Layer 3 of a small transformer language model trained on English Wikipedia (14 layers, counted from 0, width 96).
Take only the direct path to the model's output, skipping the later layers: a vector added to the residual stream pushes a token's score in proportion to its dot product with that token's output vector.

Output vectors of the tokens that the questions are about. A number n stands for n times 0.02.
"-": -3 -15 17 5 -34 -36 19 25 37 -8 30 -7 -19 -3 28 8 -16 -14 30 23 4 32 -16 -3 -7 17 1 43 -1 -3 -23 -3 -5 10 -2 14 18 -21 -34 4 3 -4 -44 -18 5 -4 28 -29 -9 -29 -19 -47 5 -6 18 -20 -3 46 21 22 19 -38 6 -15 5 23 -22 20 -3 -25 -10 -3 30 -15 -28 14 1 16 -17 21 29 42 4 -30 -41 -13 -7 -1 13 27 -6 -40 2 -21 36 20
"hed": 24 -11 -2 -27 -22 18 23 3 30 26 -39 8 13 -11 -6 -28 -24 6 -21 -4 11 35 21 5 11 46 -19 7 -30 -26 39 31 -25 16 23 -30 -37 28 -1 3 -12 35 -29 -18 22 -35 1 -11 28 -32 12 -10 -19 18 25 -52 -11 4 2 -50 -8 35 -33 -20 8 -21 14 6 6 -18 28 13 -18 40 -4 -6 -18 20 37 13 -6 -12 -62 9 6 -43 -34 28 -8 31 5 22 24 11 11 10
"ioned": 25 19 47 46 23 1 11 -35 -50 19 -90 -20 6 -27 37 -44 54 -4 -7 -38 18 59 -29 -10 -17 -12 -38 -18 -11 -8 4 -31 -2 9 -3 -49 32 -10 -21 2 15 2 -7 19 30 30 -48 33 -28 33 -11 -37 -51 -11 -30 -47 13 -28 -60 9 -28 39 -40 15 37 -9 28 -64 38 -2 -45 30 -39 0 5 -33 -20 29 69 8 34 -43 31 16 22 -9 11 51 -65 8 38 72 7 66 54 26
"alty": 3 47 52 -17 17 -15 8 -1 -65 33 -31 54 -5 -18 18 -1 11 15 -10 -8 5 42 27 -25 37 14 -8 -11 28 -7 -16 9 2 -13 -6 -60 71 15 0 12 -1 12 13 -13 1 -7 -7 -8 10 -28 -27 16 -31 -1 -2 -4 -13 3 -31 32 4 1 -11 -27 34 21 -3 -31 37 36 11 8 -12 7 12 -36 -29 8 -28 28 -23 -27 -21 4 20 -55 7 41 -59 -47 -14 16 -15 -2 55 -29
" this": 3 -5 19 -19 12 -14 29 -26 13 25 -5 0 12 9 -21 2 8 13 -31 -10 1 37 8 -2 -25 -11 -42 -14 -20 -41 -3 -16 -4 50 -16 15 2 24 10 -21 39 36 -11 17 0 18 -28 -30 24 -28 4 -13 7 11 22 -23 -12 -28 4 21 7 -12 -38 8 27 4 -4 -13 19 -5 2 -12 -20 4 3 -5 7 -31 -16 -32 -25 37 10 34 -5 38 29 13 -13 -16 3 -12 -5 -16 14 45
" respectively": 24 -32 -15 50 39 9 35 -12 2 15 -13 -28 43 1 -3 -19 -20 -20 -51 -11 -12 10 -35 -43 40 -10 25 -7 -9 -20 0 -11 -13 -7 19 -8 5 26 -40 -41 -22 29 -20 12 -23 24 -34 25 12 -12 24 29 -36 41 6 -5 -29 36 -31 25 27 18 -20 32 -45 18 -40 59 6 13 -10 5 -10 -13 8 -26 -36 -5 -21 -29 34 -34 6 22 49 39 48 6 -21 -51 4 7 4 25 29 -15
"ilities": 8 59 -13 2 48 -17 -34 -28 -74 30 -10 24 -7 57 -12 5 28 35 26 -73 9 67 78 -19 -31 -7 5 -16 3 20 -7 26 26 -1 3 -48 44 20 -3 -40 22 -14 -5 27 7 -37 -9 19 26 -49 16 41 -36 17 14 -56 58 -2 5 20 46 -28 -34 -45 62 -44 -28 24 42 -37 -20 -42 -11 13 25 -1 -2 -19 11 18 -5 -33 -16 15 26 -25 -33 2 -41 8 -21 -25 -36 3 20 -19
"ulner": 13 13 -7 11 16 -9 -45 -13 5 15 -60 -38 32 26 8 22 29 -25 -13 -35 -24 12 42 30 44 -16 -5 -33 -34 23 31 31 0 -13 -7 -59 17 -28 -32 14 -35 3 3 -33 -19 29 -9 -2 30 -13 45 -27 -34 -30 4 -10 11 -21 -1 3 61 -8 2 -26 19 19 -29 42 -5 6 45 1 5 3 24 16 -8 50 29 32 -41 -12 -17 31 -1 0 -14 22 -16 -3 -7 -9 -31 -33 37 -19
"weizer": 17 15 6 -7 -24 35 -27 -44 -12 38 -28 -4 -17 -28 13 3 49 10 8 21 -48 -38 15 20 -16 18 -23 -27 45 7 -23 0 7 2 -35 -72 47 -7 -13 -35 -20 -38 -11 -23 -25 8 5 -3 -45 28 28 -34 0 -20 8 -9 5 -3 37 11 30 -10 36 -4 18 26 5 -21 51 -14 -4 -20 1 -9 38 -41 8 3 -4 73 -13 -29 22 -17 93 -1 25 6 -1 -42 50 21 26 16 -31 -35
" Geographic": 21 18 13 15 3 30 -22 -21 12 1 -28 23 20 5 -14 5 64 9 12 -22 -25 7 22 25 4 1 -31 -22 -19 14 -14 2 2 -11 -15 -21 -1 -43 21 -14 18 0 -24 -11 -17 -2 -25 -30 -3 38 28 5 -3 -7 -13 -24 50 -8 -18 -18 9 -25 -26 3 -25 -12 21 -9 26 -16 6 -20 -8 -12 31 -23 13 45 22 22 41 -20 4 12 5 13 41 -12 -28 -4 -9 -2 -6 4 -18 -8
" sentenced": 32 23 38 10 -11 -43 -55 42 -27 34 -9 -22 27 -19 -14 32 35 18 -18 -14 -27 -23 -22 -17 11 -31 -4 -36 -39 -14 19 5 -15 0 -5 -16 62 45 -9 -23 -38 23 18 -16 44 -4 -68 1 -13 -13 -33 4 8 36 -5 -19 14 3 20 -20 8 31 6 3 -13 32 17 -16 27 0 -5 39 7 -35 26 -18 12 38 -45 -3 -34 8 9 16 48 -6 -36 35 -9 31 3 61 -18 -17 -28 -39
" Writer": -16 -4 -3 1 -26 -25 -41 -1 -7 -8 -20 28 -20 -11 -13 37 15 -1 3 13 6 -27 17 -10 15 -7 -3 -13 8 -1 -8 -7 -4 9 -3 -18 -9 19 15 0 9 3 20 -3 35 49 -14 13 -14 1 -5 1 12 -5 -49 -12 18 18 8 7 6 33 30 -4 -23 3 29 31 1 -10 -10 1 11 22 24 -26 -16 40 -35 -5 32 -13 4 6 -15 -19 -5 -18 -23 -13 12 -16 16 -10 -20 9
"»": 10 -22 -17 -7 2 34 43 -29 -48 34 1 19 -30 32 -6 -7 11 23 -59 -3 -11 9 16 -7 42 -13 15 1 33 -29 -19 -30 21 -2 -11 -37 33 32 42 29 -11 6 8 -3 8 5 -17 11 1 4 28 -5 -33 19 -16 -24 -6 17 -8 28 -16 12 -11 18 18 35 30 18 -13 -1 -21 19 10 -31 4 -21 -2 -13 14 4 16 -28 8 -10 -33 37 -35 -25 -9 -3 18 -20 -7 12 -24 -61
"ipper": 15 8 -3 28 -17 -16 -8 -14 14 30 -24 17 -31 -22 10 -5 3 10 -38 -3 -31 -37 21 -7 24 -27 -19 3 12 38 48 -5 -32 5 -16 -58 -6 28 3 21 13 -20 -13 -10 14 1 8 24 -24 -7 3 -17 13 30 2 6 32 4 10 0 18 -2 -4 -16 -9 -12 0 -2 -6 14 23 -1 -6 -17 16 -23 -2 -10 3 45 -4 -20 8 -7 0 -24 -8 8 -11 -1 26 33 39 1 13 -51
"age": 5 -5 22 28 -2 24 -5 -24 -11 8 -23 23 -35 0 -5 39 -30 16 -17 7 -17 5 14 11 -29 -21 -27 8 13 -23 4 5 -6 18 6 -16 19 26 8 20 -4 -53 -8 41 -25 2 21 -25 33 -6 -13 -34 -8 6 18 -26 22 16 -18 -2 0 42 -7 -27 -23 -18 17 -19 23 5 36 -30 11 31 -6 29 -6 24 16 -19 6 21 20 -43 -18 -13 15 10 -39 11 -25 -37 -29 15 29 28
"quarters": 21 3 17 32 36 -11 17 -30 -50 7 -36 19 -21 -43 19 -22 -13 -3 24 -26 -24 38 27 -3 -12 5 12 -15 23 16 8 -35 -13 19 57 -43 1 41 14 14 9 7 23 22 -15 -16 -16 25 -14 -43 -16 -13 14 -14 18 -1 8 -8 -40 37 24 -8 -36 13 -52 -18 11 36 0 22 -10 31 -12 -35 15 -2 34 2 19 -9 3 -22 -19 -21 46 -24 -2 37 -38 1 7 10 -29 -6 -8 5
"1": 1 -27 -25 -14 -24 -17 35 16 10 12 22 -17 23 17 21 -7 -13 -31 22 32 -24 9 3 -11 25 14 10 10 -15 -12 22 -22 -11 3 2 -5 -30 -8 -2 19 -17 10 24 24 -13 21 20 6 -27 9 -14 -26 24 25 -5 -18 2 -16 22 11 -13 -26 26 11 14 -4 -26 29 18 16 -8 11 8 -23 -10 2 -3 -17 -20 -26 36 20 -5 -22 -19 -33 24 -2 17 18 -31 -9 -29 -21 6 14
"wide": -21 -6 19 42 -6 -3 7 -2 -12 -36 -39 -25 52 -6 1 18 -6 -11 -10 -4 -9 38 8 20 20 25 -6 6 -1 43 32 6 -17 30 10 -32 32 6 0 -8 -33 43 9 -22 -28 -3 -5 -21 7 15 6 -14 -20 -1 -24 -6 36 47 19 33 13 13 -59 -29 -57 1 -1 -1 47 4 22 -13 -22 -16 13 -27 3 9 13 -29 -8 -27 14 -31 37 -19 20 -36 -17 8 27 24 -31 16 -46 -8
"hesh": -5 4 11 23 26 21 -25 -18 -26 1 -54 -5 -44 28 -39 -10 8 14 10 11 32 12 31 11 3 -12 28 -40 -25 -17 -14 46 1 22 -23 -57 7 4 -45 2 -6 -9 -20 19 32 -32 -15 15 -24 2 24 41 -4 -5 16 18 4 -15 12 11 11 18 -10 1 29 -27 -2 26 36 -7 14 26 -37 0 13 28 -5 11 16 37 -20 -41 -37 -4 -3 -3 -12 12 -24 2 13 9 5 -18 10 -28
" novels": 26 2 24 1 -3 -27 31 -21 -3 11 -18 -9 -35 28 -31 0 44 33 14 -14 12 -2 0 -15 6 9 -10 -16 -3 1 -17 25 59 13 14 -14 1 2 -8 -2 -17 -3 -12 20 5 33 -45 13 -15 -14 8 -25 -7 35 -26 -10 5 1 -2 -4 8 14 -16 -44 -3 6 51 -4 58 -28 -39 -32 -3 -28 11 4 -21 19 13 -9 15 15 -11 4 23 5 -20 -16 -22 -54 41 4 -8 38 -7 -14
"Gu": -15 4 5 2 6 10 -23 11 -8 -25 -9 -10 3 -34 29 -15 16 -13 11 13 -17 -12 -19 8 -9 -2 4 -10 -20 18 -23 15 14 1 6 -30 0 -6 36 -12 26 -20 21 -20 6 4 3 -6 11 -5 -25 -9 3 -20 -8 16 0 -12 0 13 7 -6 15 -4 17 -17 -18 7 16 -5 -15 14 -11 -31 20 29 -3 15 2 -8 -19 28 11 18 8 41 31 -13 22 -21 -4 4 20 6 -19 -16
"ocene": 23 22 4 14 -38 47 -33 -3 -17 -2 -29 -28 -7 -23 -12 -40 48 38 8 -53 -23 18 10 22 9 6 -25 -26 -66 11 -24 28 29 8 -23 -74 -3 19 34 16 -41 -15 -15 23 -45 -18 -17 35 12 19 47 -3 -3 -3 1 -22 -31 -19 31 -33 -4 -62 8 10 22 -59 55 41 45 -4 -15 -5 26 32 4 -58 76 62 40 22 15 5 -24 -13 22 -5 -6 10 -43 -25 83 -5 -10 9 -6 -17
"lementary": 26 -2 38 -14 19 9 17 -24 -3 -17 -2 -9 -5 -42 15 -12 8 -19 25 -28 20 42 7 17 -9 -5 39 -36 -11 4 2 26 37 -17 2 -75 49 24 -18 -24 19 35 -21 2 -43 16 -13 9 -48 -8 43 35 -16 -22 -9 -2 55 -20 11 -42 -7 -29 -4 -3 23 -28 -22 23 8 -12 -6 -39 8 28 15 -31 20 49 10 -20 26 -8 -13 -33 23 -10 -31 0 -24 19 1 -3 -3 26 -4 15
"ests": -17 -27 33 -1 53 -21 -11 9 -13 29 4 5 8 -42 -24 -42 11 21 -22 -34 -8 29 41 -36 21 -25 13 -27 -22 -9 30 17 18 13 -12 -33 5 -7 -9 11 11 -4 2 37 -21 8 21 8 9 -42 -1 17 35 19 6 0 32 23 -12 -34 -36 -33 -38 -21 -35 2 -7 1 43 -18 30 12 35 -6 24 -1 -1 34 12 18 21 6 -27 -33 10 12 38 28 -5 -31 -23 -29 -16 28 -25 -15
"olitan": 32 25 51 26 -22 3 -9 16 20 -19 -44 -10 26 24 -15 -5 17 39 11 -27 17 3 26 -31 -3 8 -22 -12 20 -12 21 6 -27 -7 13 -68 14 37 -3 -15 2 43 11 2 18 48 -20 9 -35 -15 6 -32 -8 -33 -10 18 0 31 -49 -25 3 -5 -25 -11 38 -45 41 -10 -1 -10 -7 -51 30 -14 9 -32 50 -2 28 36 -1 -29 6 -23 21 17 22 -26 -5 -34 62 -3 -48 9 -20 -36
" sq": 1 8 20 -2 -38 49 -8 -29 -2 22 -12 -14 18 9 14 -5 10 -34 15 -21 21 13 11 3 -15 2 31 -67 31 28 -50 0 -35 4 17 -34 -33 3 -17 29 1 20 -21 5 -7 -63 -52 31 -51 -3 -16 -26 8 10 16 -11 5 -3 40 30 23 -28 -26 -12 62 -11 16 10 21 -16 36 -17 -20 31 15 2 -18 12 -16 52 23 -1 -38 0 24 9 -15 1 1 22 0 -5 -10 41 20 -48
"lements": 41 4 40 -30 52 43 1 -13 -35 -7 24 39 -24 -16 -12 -25 -8 34 -8 -2 12 64 7 7 -15 -22 22 -50 -37 -27 3 24 42 -23 8 -65 -10 -4 -28 -10 3 -5 -25 56 -14 16 -7 9 21 -8 17 -1 -27 55 13 -23 35 0 -9 -11 -15 -3 11 1 -7 -30 -13 38 -1 -2 -29 -19 20 3 7 4 -2 62 19 -7 29 -13 -25 -45 15 17 -17 -4 -30 -17 4 34 -39 -9 -12 -15
"ength": 35 42 1 39 40 -14 -41 16 -18 59 -48 12 -16 -2 4 24 8 -27 -64 26 -3 5 -3 8 8 16 22 19 24 -15 24 -11 20 19 38 -41 21 18 -14 25 -16 -66 36 -19 -45 -14 -34 -26 -21 -40 22 12 -41 9 -36 -16 65 -45 -24 35 -9 0 -47 -10 -18 -20 10 16 3 3 24 27 -13 7 14 -58 -2 44 22 17 -45 18 -39 -20 39 -41 47 -13 -34 19 3 -3 30 49 25 -35
"icial": 37 8 -9 6 -34 2 -20 -5 -47 24 21 -4 3 -51 13 -6 21 26 11 -15 -31 -5 31 -1 35 0 -15 -9 25 21 -11 22 8 -7 -35 -51 28 9 -10 27 4 40 -11 -4 17 1 -22 2 13 -44 3 -7 -8 -53 -14 34 50 10 -27 8 -4 -38 -21 -20 -16 11 24 -22 40 25 1 -24 6 48 15 4 -9 15 -22 1 -3 -9 -24 16 22 34 -14 55 -13 -11 -13 -13 -35 1 -8 -3
"adium": 16 6 -18 31 15 31 8 -34 -19 28 -5 19 5 14 -26 7 30 0 -48 -12 -49 12 -28 -65 -35 -13 -30 15 50 24 7 32 19 -4 -8 -35 -11 -6 6 29 -13 -51 -38 46 -10 -34 -2 -9 0 9 18 -23 -15 0 -8 16 -7 -53 14 19 19 -21 -10 -31 22 -11 2 -6 -2 26 33 -18 26 14 16 -5 2 31 25 38 26 -19 -26 -9 27 25 -10 -22 -25 13 18 -10 2 20 1 19

Each question shows what one neuron of this layer's MLP adds at an activation of 1. A number n stands for n times 0.0046.

n245: 3 11 0 -24 10 5 -5 39 23 28 -3 32 -11 16 18 23 -19 -57 20 5 24 -4 27 6 15 -27 5 -15 10 3 -3 0 24 6 26 15 -1 11 34 31 -4 22 -24 -17 45 -33 -3 15 -16 21 2 -9 13 -13 -42 -6 -16 -6 -6 -9 -26 -23 -15 26 -2 -6 4 -10 26 -4 12 -3 12 -2 -11 -44 -7 -1 -66 -3 -35 11 -54 5 6 -17 -7 17 -27 -10 19 6 -2 -3 51 -18
Which two tokens does it push up most, strongest first? "alty", " sq"

n222: -45 -6 55 -10 -2 25 -23 9 -21 -31 7 -18 15 -32 28 20 -49 -21 19 -33 23 -15 -41 -13 5 -27 55 -12 -28 6 17 8 26 -14 5 24 52 -17 -27 -15 9 -12 -19 39 -7 -12 -30 -11 -17 22 4 -14 24 1 -1 7 -38 16 -8 -24 -16 -27 15 -13 19 -19 -21 -5 0 -2 41 -14 32 22 -15 -6 25 16 23 -19 19 26 -4 -38 4 -3 9 18 66 7 24 -7 -7 11 -5 0
Which of these tokens does it push up most? "lementary"

n90: 8 -10 4 36 18 3 -11 -11 -20 2 29 -11 -4 45 -16 -10 -2 3 45 -22 17 -12 14 11 13 -35 -11 25 1 -4 12 -1 21 14 -20 8 -4 -1 -23 28 -34 -23 5 10 -23 -18 15 -20 5 -20 -1 14 -27 14 -16 30 1 -4 11 61 -30 49 -26 18 25 13 4 -41 -24 -17 -34 -5 21 30 -15 -2 24 -27 8 -59 11 4 1 -12 -76 10 -14 -28 5 -40 13 19 29 23 50 -34
Which of these tokens does it push up most? "»"

n120: 2 -2 -6 28 5 16 28 -3 7 18 6 9 -11 -13 -1 -21 -21 -25 -38 13 24 -21 -12 4 3 -12 -34 2 -30 -14 38 -34 -18 9 1 -52 8 5 -5 25 -5 -1 -19 -33 4 3 35 20 -4 15 -4 -9 22 42 48 14 59 -6 16 13 1 4 12 -1 -24 22 -36 -24 2 13 23 -8 18 -9 -29 -8 -19 -2 -24 1 -27 -6 41 -53 -4 -15 0 13 -15 -3 5 0 10 11 24 2
Which of these tokens does it push up most? "ipper"

n208: 4 12 -8 -15 -1 -20 5 -1 8 9 -5 5 21 9 -56 26 12 -27 -7 -5 -9 -25 -8 -32 1 7 -8 -3 19 -5 0 6 23 -8 -17 -43 15 13 -11 -18 20 0 5 15 -4 6 24 -26 -12 1 11 -4 -39 7 13 38 4 -13 -40 -35 16 -15 13 1 26 -60 2 1 21 -21 -1 -4 -11 12 9 7 -16 13 20 1 7 -9 34 16 44 13 21 -5 11 -2 -23 12 -13 1 -3 1
Which of these tokens does it push up most? "olitan"

n187: -15 -27 -18 -9 -21 -24 -43 -28 -7 5 38 -5 -18 3 -19 13 3 10 30 8 0 -38 19 -5 -8 7 14 33 7 -4 -35 26 -5 6 -7 0 -39 -4 27 -24 -11 -3 -6 -2 -9 40 28 17 10 -30 -14 -2 22 -3 -19 40 27 -6 -13 12 18 18 -24 36 0 17 11 9 7 14 -42 -11 10 46 -47 -42 21 -5 -35 -14 42 -46 49 -17 -23 -20 6 -17 7 25 16 26 28 10 -35 32
Which of these tokens does it push up most? " Writer"

n246: 6 32 -6 11 -9 24 10 -5 5 9 12 -30 12 30 0 -20 -8 16 16 1 3 17 1 25 8 -3 -8 13 -48 -21 41 -52 3 11 -41 -2 -22 -17 42 5 13 0 0 -8 -9 9 -29 26 -10 3 -17 -14 -21 -10 22 11 -2 34 -5 4 3 -6 -22 43 30 -6 1 -40 3 -11 22 19 0 -8 -56 -1 6 -13 0 -57 42 -24 4 9 -50 -2 -9 -6 -10 8 -10 23 19 3 3 67
Pushed down most: "weizer"

n63: -10 19 16 1 -5 -5 -70 -15 8 -3 -20 56 1 12 -3 31 40 45 1 15 17 -17 21 -11 35 33 44 -35 0 -47 13 -9 3 14 -43 -22 15 -27 39 -8 2 58 -33 13 4 -29 4 5 7 -25 3 39 12 2 15 -3 8 20 32 -1 12 -16 14 4 0 -28 -60 -2 -45 -3 10 -37 -26 -9 49 21 -46 5 17 -44 -24 -32 5 -8 0 13 10 -34 -5 3 -8 -54 26 -3 -2 21
Which of these tokens does it push up most? "ilities"

n225: -14 -9 65 -12 51 -16 -28 4 -17 -3 12 -1 -14 -16 -28 40 -21 -10 -32 5 13 5 33 13 -33 38 -22 7 0 5 23 11 -41 -44 27 -12 -17 -7 -4 -26 -21 -13 34 13 -35 12 20 -1 -37 -18 2 23 38 -8 31 -2 26 -10 2 -11 9 19 21 27 22 17 11 8 -19 22 -10 3 33 -3 -57 -28 26 4 -4 -6 32 7 -20 5 -9 -42 6 -21 -15 -9 2 19 -18 24 20 -41
Which of these tokens does it push up most? "ength"

n26: -2 30 -15 -19 -12 -24 43 11 25 -1 28 -4 -6 -19 8 -24 4 13 -1 -2 -20 -16 12 18 -6 20 2 25 -2 5 2 19 -13 -26 1 33 10 1 -25 -7 10 -28 -7 10 -18 11 21 11 -4 1 5 -26 9 -4 -29 -20 -37 -3 9 27 -21 -12 -39 -14 5 1 -33 -1 6 24 -6 -4 27 -8 -53 32 16 21 -35 40 38 33 -15 20 -10 -37 11 -21 -1 26 15 38 -18 2 -29 11
Which three tokens does it push up most, strongest first? "-", "1", "adium"

n205: 8 7 -25 -9 -33 9 13 14 -10 43 25 -11 6 26 19 -44 -25 12 35 20 -28 -10 39 2 -16 -2 14 -9 -6 8 -18 -26 1 -22 -9 9 -16 22 10 28 -11 -35 19 8 26 14 51 28 -4 -34 15 -15 -7 15 -9 -8 11 2 24 5 -13 -28 14 -12 0 -20 -11 -2 33 26 5 11 -19 -9 -21 -30 4 -26 -14 -21 6 -54 29 -27 -19 -2 -11 20 -3 -22 -7 -3 -1 36 4 20
Which of these tokens does it push up most? "1"

n98: -29 -34 1 9 29 -4 -10 -18 -24 -9 3 0 -11 4 -74 8 10 -18 12 35 -10 49 -3 18 14 6 -3 6 15 -13 7 22 47 36 -14 44 36 -16 -20 -25 9 -34 12 -38 -41 -14 8 -30 -19 -38 -2 35 1 -10 -11 -20 1 1 23 34 13 -31 11 46 24 8 2 2 -6 12 9 24 8 -38 2 -20 3 -37 42 -24 15 11 -22 -20 -7 44 -42 -11 -47 -8 8 18 6 20 5 38
Pushed down most: "olitan"

n45: -9 -20 25 -13 41 35 37 -17 -42 -3 1 -46 20 31 -5 -43 -19 19 1 7 24 9 5 59 44 -26 -30 -6 50 2 5 22 -23 -35 23 68 8 5 24 22 29 -27 -18 -6 3 13 -13 35 -14 -45 -8 10 -22 12 13 16 26 30 36 -4 12 29 -2 19 -34 -1 20 -26 -21 -12 -19 -7 -2 -17 13 -19 -28 -31 11 -8 -24 -4 -17 -42 -25 -30 -25 27 21 -16 -14 -22 -1 -21 -31 -5
Which of these tokens does it push up most? "»"

n6: 1 -6 23 0 -8 -12 5 31 12 7 -19 9 -6 42 0 -41 11 12 -20 -8 -17 3 -10 -33 10 -9 33 -17 5 2 -21 9 56 7 -4 24 -19 -32 36 5 28 -9 -21 22 -31 -14 3 -9 3 -6 -4 -12 37 22 -2 -11 3 -19 -16 19 -5 25 -12 -43 8 14 17 -9 26 -38 -28 7 -34 -36 -9 15 -25 -7 2 39 -5 44 1 18 4 7 -8 -58 11 23 8 -2 0 -11 -10 22
Which of these tokens does it push up most? " novels"

n132: -3 32 11 17 1 -8 4 -3 32 25 14 -8 9 18 -11 -10 22 -50 -2 -28 -47 8 28 14 -22 -20 -6 -11 -7 11 1 -9 -13 10 -18 22 -46 -25 10 -4 18 0 -34 -22 12 21 -21 -65 10 22 9 18 21 -2 -9 -23 25 -20 -2 5 16 14 -17 17 -35 19 9 9 8 11 1 11 -8 16 -25 49 24 23 7 -6 32 -9 -20 47 -14 22 -21 7 -38 29 -14 4 -14 -17 -15 -26
Which two tokens does it push up most, strongest first? " Geographic", "ulner"

n194: 0 18 -38 -3 -8 -6 -58 -47 -22 -26 31 -16 -2 -29 16 5 -14 -4 -12 -15 -7 49 15 -18 20 7 -8 -32 -61 19 0 -5 -9 -5 13 -14 14 5 -9 9 -9 31 10 29 26 -8 3 -41 -14 -17 -12 17 12 -3 -27 6 5 0 2 -15 -5 -17 -17 49 19 -11 -14 34 29 21 11 29 22 -14 -5 -14 -20 30 23 14 -27 2 8 17 0 -10 21 15 14 21 -21 44 29 -21 16 -3
Pushed down most: " novels"

n113: -26 -10 -2 -23 -3 0 -35 -20 -18 -18 27 -33 -47 25 -41 5 -24 0 25 3 13 5 -23 -8 -30 4 -17 5 10 25 13 -17 37 -10 -23 5 -1 13 4 -8 -16 -19 10 -22 -17 13 35 31 -30 2 -29 -2 5 29 -10 23 20 14 -31 73 53 3 0 -10 24 8 24 22 33 -6 35 -27 11 4 17 17 0 21 20 -44 27 8 -22 5 8 11 9 -38 29 -43 -42 18 10 -34 -8 13
Which of these tokens does it push up most? " novels"

n104: 6 1 -12 8 5 -19 21 -15 2 -39 8 2 9 42 -35 -10 29 -30 -15 -29 -2 27 -7 -14 -14 26 7 21 -44 -9 -7 -27 6 -2 17 31 -6 6 4 17 -38 -10 -2 14 2 -13 -25 5 -21 -1 -3 -25 26 6 24 -4 6 -6 -23 13 -14 33 -11 16 2 2 35 -14 20 -27 -7 -26 18 18 -40 32 -12 -9 2 -8 17 29 -53 -1 -22 -9 -2 6 64 -27 28 -4 12 45 9 8
Which of these tokens does it push up most? " novels"

n252: -3 -17 13 6 42 22 3 -24 -14 -2 -6 -11 4 -6 27 -23 16 5 24 -29 8 39 -36 3 -34 34 4 13 -6 -6 20 22 -13 -19 25 22 -16 -32 -12 17 22 11 20 25 20 -50 37 18 19 -13 -68 -13 16 -12 -3 -9 9 9 -23 22 -24 13 19 32 -16 -20 -8 12 -54 -16 -17 11 32 11 -26 -29 1 13 -3 -8 -7 -6 -24 -19 21 6 -37 60 20 -14 14 36 -13 -31 -14 -23
Which of these tokens does it push up most? "quarters"

n228: 8 -19 -25 -7 3 13 -9 -12 -17 30 14 24 -21 -15 -8 -17 0 6 -17 4 9 14 -15 -21 14 -2 32 -16 16 2 11 -47 9 -5 -16 16 4 -24 3 2 -21 28 -21 -4 8 30 5 -16 -4 0 26 -12 -6 -23 0 6 -5 22 21 23 9 29 0 -19 -9 17 61 -5 -48 -8 20 27 10 -24 17 -21 -15 27 -32 -9 12 2 -39 13 -42 14 -5 -7 11 4 21 -29 38 18 4 -22
Pushed down most: "ilities"

n139: 1 39 -8 -35 10 -23 -48 -21 35 -13 -20 -10 -7 -4 -11 42 19 -2 17 29 -48 -31 -23 -14 -9 -12 -30 18 25 36 25 -31 9 19 -14 16 33 23 10 2 7 49 -23 -3 2 6 28 29 11 -34 24 -20 -16 -29 -64 -26 -24 26 -4 13 2 -21 5 23 2 -12 -10 -28 0 21 -19 18 26 4 -57 -57 26 35 38 3 14 10 -18 -1 26 6 -4 9 -1 28 -15 22 -11 10 -3 4
Pushed down most: "hesh"

n232: -11 -4 15 9 -29 0 -3 16 -4 -14 -16 20 -35 -35 -10 -3 -29 -35 -13 14 -5 -19 31 -9 21 -17 3 -4 28 19 -16 11 0 -9 9 30 18 4 -15 -39 5 -9 14 0 -6 -7 19 -7 -4 -13 17 -6 -9 -18 -15 28 11 -42 -15 4 -16 20 -18 13 40 -1 17 36 -5 42 -40 32 -27 4 19 -35 -17 16 6 26 -25 -5 23 6 53 -4 34 3 16 24 25 -13 16 -17 -24 -25
Which two tokens does it push up most, strongest first? "ength", "weizer"

n190: -24 -5 -37 46 18 -19 -4 11 17 16 -6 -20 -5 -2 8 23 -24 -6 41 26 -25 31 45 -8 -19 16 -6 13 -3 -23 21 27 -28 24 10 -10 -32 -20 -28 0 48 -16 -10 -4 44 10 1 -32 31 35 3 11 10 29 24 -15 -9 3 -13 -2 1 4 -27 -10 -2 32 -31 29 5 12 -23 -24 -10 26 -2 -18 6 -30 -48 -31 -7 -12 -15 -1 -11 11 12 22 -36 -9 23 -40 -7 3 -15 8
Which of these tokens does it push up most? " this"

n144: -11 -17 20 -20 3 -35 -15 -7 -5 12 27 -2 6 -14 -23 3 10 21 -29 -11 -6 -34 -10 -23 25 10 15 22 2 19 -33 53 7 11 9 -15 -10 -4 12 -12 -37 -32 5 -22 -16 -13 -26 -24 -3 0 -9 23 -23 16 13 17 -20 -21 3 -4 -39 7 -8 6 37 35 9 4 -44 8 -8 33 -5 2 25 -5 20 18 6 9 -27 30 63 -22 -1 -12 25 24 -17 -18 -2 16 21 12 9 11
Pushed down most: "ilities"

n213: -19 -15 11 -40 10 -4 6 -17 -4 -5 -17 4 17 5 -17 18 41 12 -8 -5 19 -13 -35 -15 4 10 43 -18 -4 -9 30 -25 30 -34 6 -18 -22 -15 -7 32 -29 -8 -16 0 -3 13 12 -7 23 8 35 -1 -20 -3 7 7 -7 -3 11 1 -24 9 -6 -26 22 20 -18 12 20 -10 3 -4 30 4 -17 8 0 40 38 -31 1 16 -11 -19 35 27 19 -27 -9 10 49 -26 -86 24 12 -32
Which of these tokens does it push up most? "lements"

n212: -23 -41 7 13 7 -14 -11 58 10 15 5 -3 -18 -1 -16 -16 -63 -12 -35 -8 2 6 2 -11 -66 -1 -16 25 6 32 -5 -10 -18 -8 -1 -6 23 12 1 -47 -6 5 10 44 21 -11 -14 12 -20 -6 1 30 -23 -9 -9 -5 16 6 -22 15 18 6 6 5 -11 14 -29 29 1 15 -49 24 10 -13 -28 34 -23 -34 25 40 14 -38 19 14 5 -9 40 37 47 23 -36 2 39 -7 -1 15
Pushed down most: "ocene"

n240: -18 -40 17 -3 -10 8 -2 -34 -16 -15 -3 -22 15 3 -12 7 24 -23 -46 65 -4 47 20 -10 8 21 -13 -7 29 24 31 -2 5 56 -1 -36 6 13 38 -12 3 1 21 -17 -17 -3 -13 -2 19 5 -21 -11 -15 34 -8 -13 18 -22 -9 -3 -10 10 -21 -10 1 7 8 16 50 -21 10 -14 -17 -1 -22 -29 -11 -13 -6 -37 28 -10 -14 9 -3 23 25 -37 28 14 -3 -8 12 -6 -27 8
Which of these tokens does it push up most? "wide"

n254: -26 -25 -12 -32 -25 17 38 -26 5 -11 15 7 5 -10 19 -18 -46 8 2 22 33 -5 -44 10 37 29 -12 25 -17 14 19 -14 14 -27 -8 19 24 5 -22 -19 27 20 24 -34 -7 7 5 43 -4 -17 21 0 -12 -42 31 3 -12 14 27 16 -10 -19 -3 15 -28 21 12 -15 0 18 2 -4 32 -12 -18 -47 6 30 -2 -16 -21 -22 14 19 -33 -20 5 -18 9 -3 0 10 -13 -13 26 6
Pushed down most: "ilities"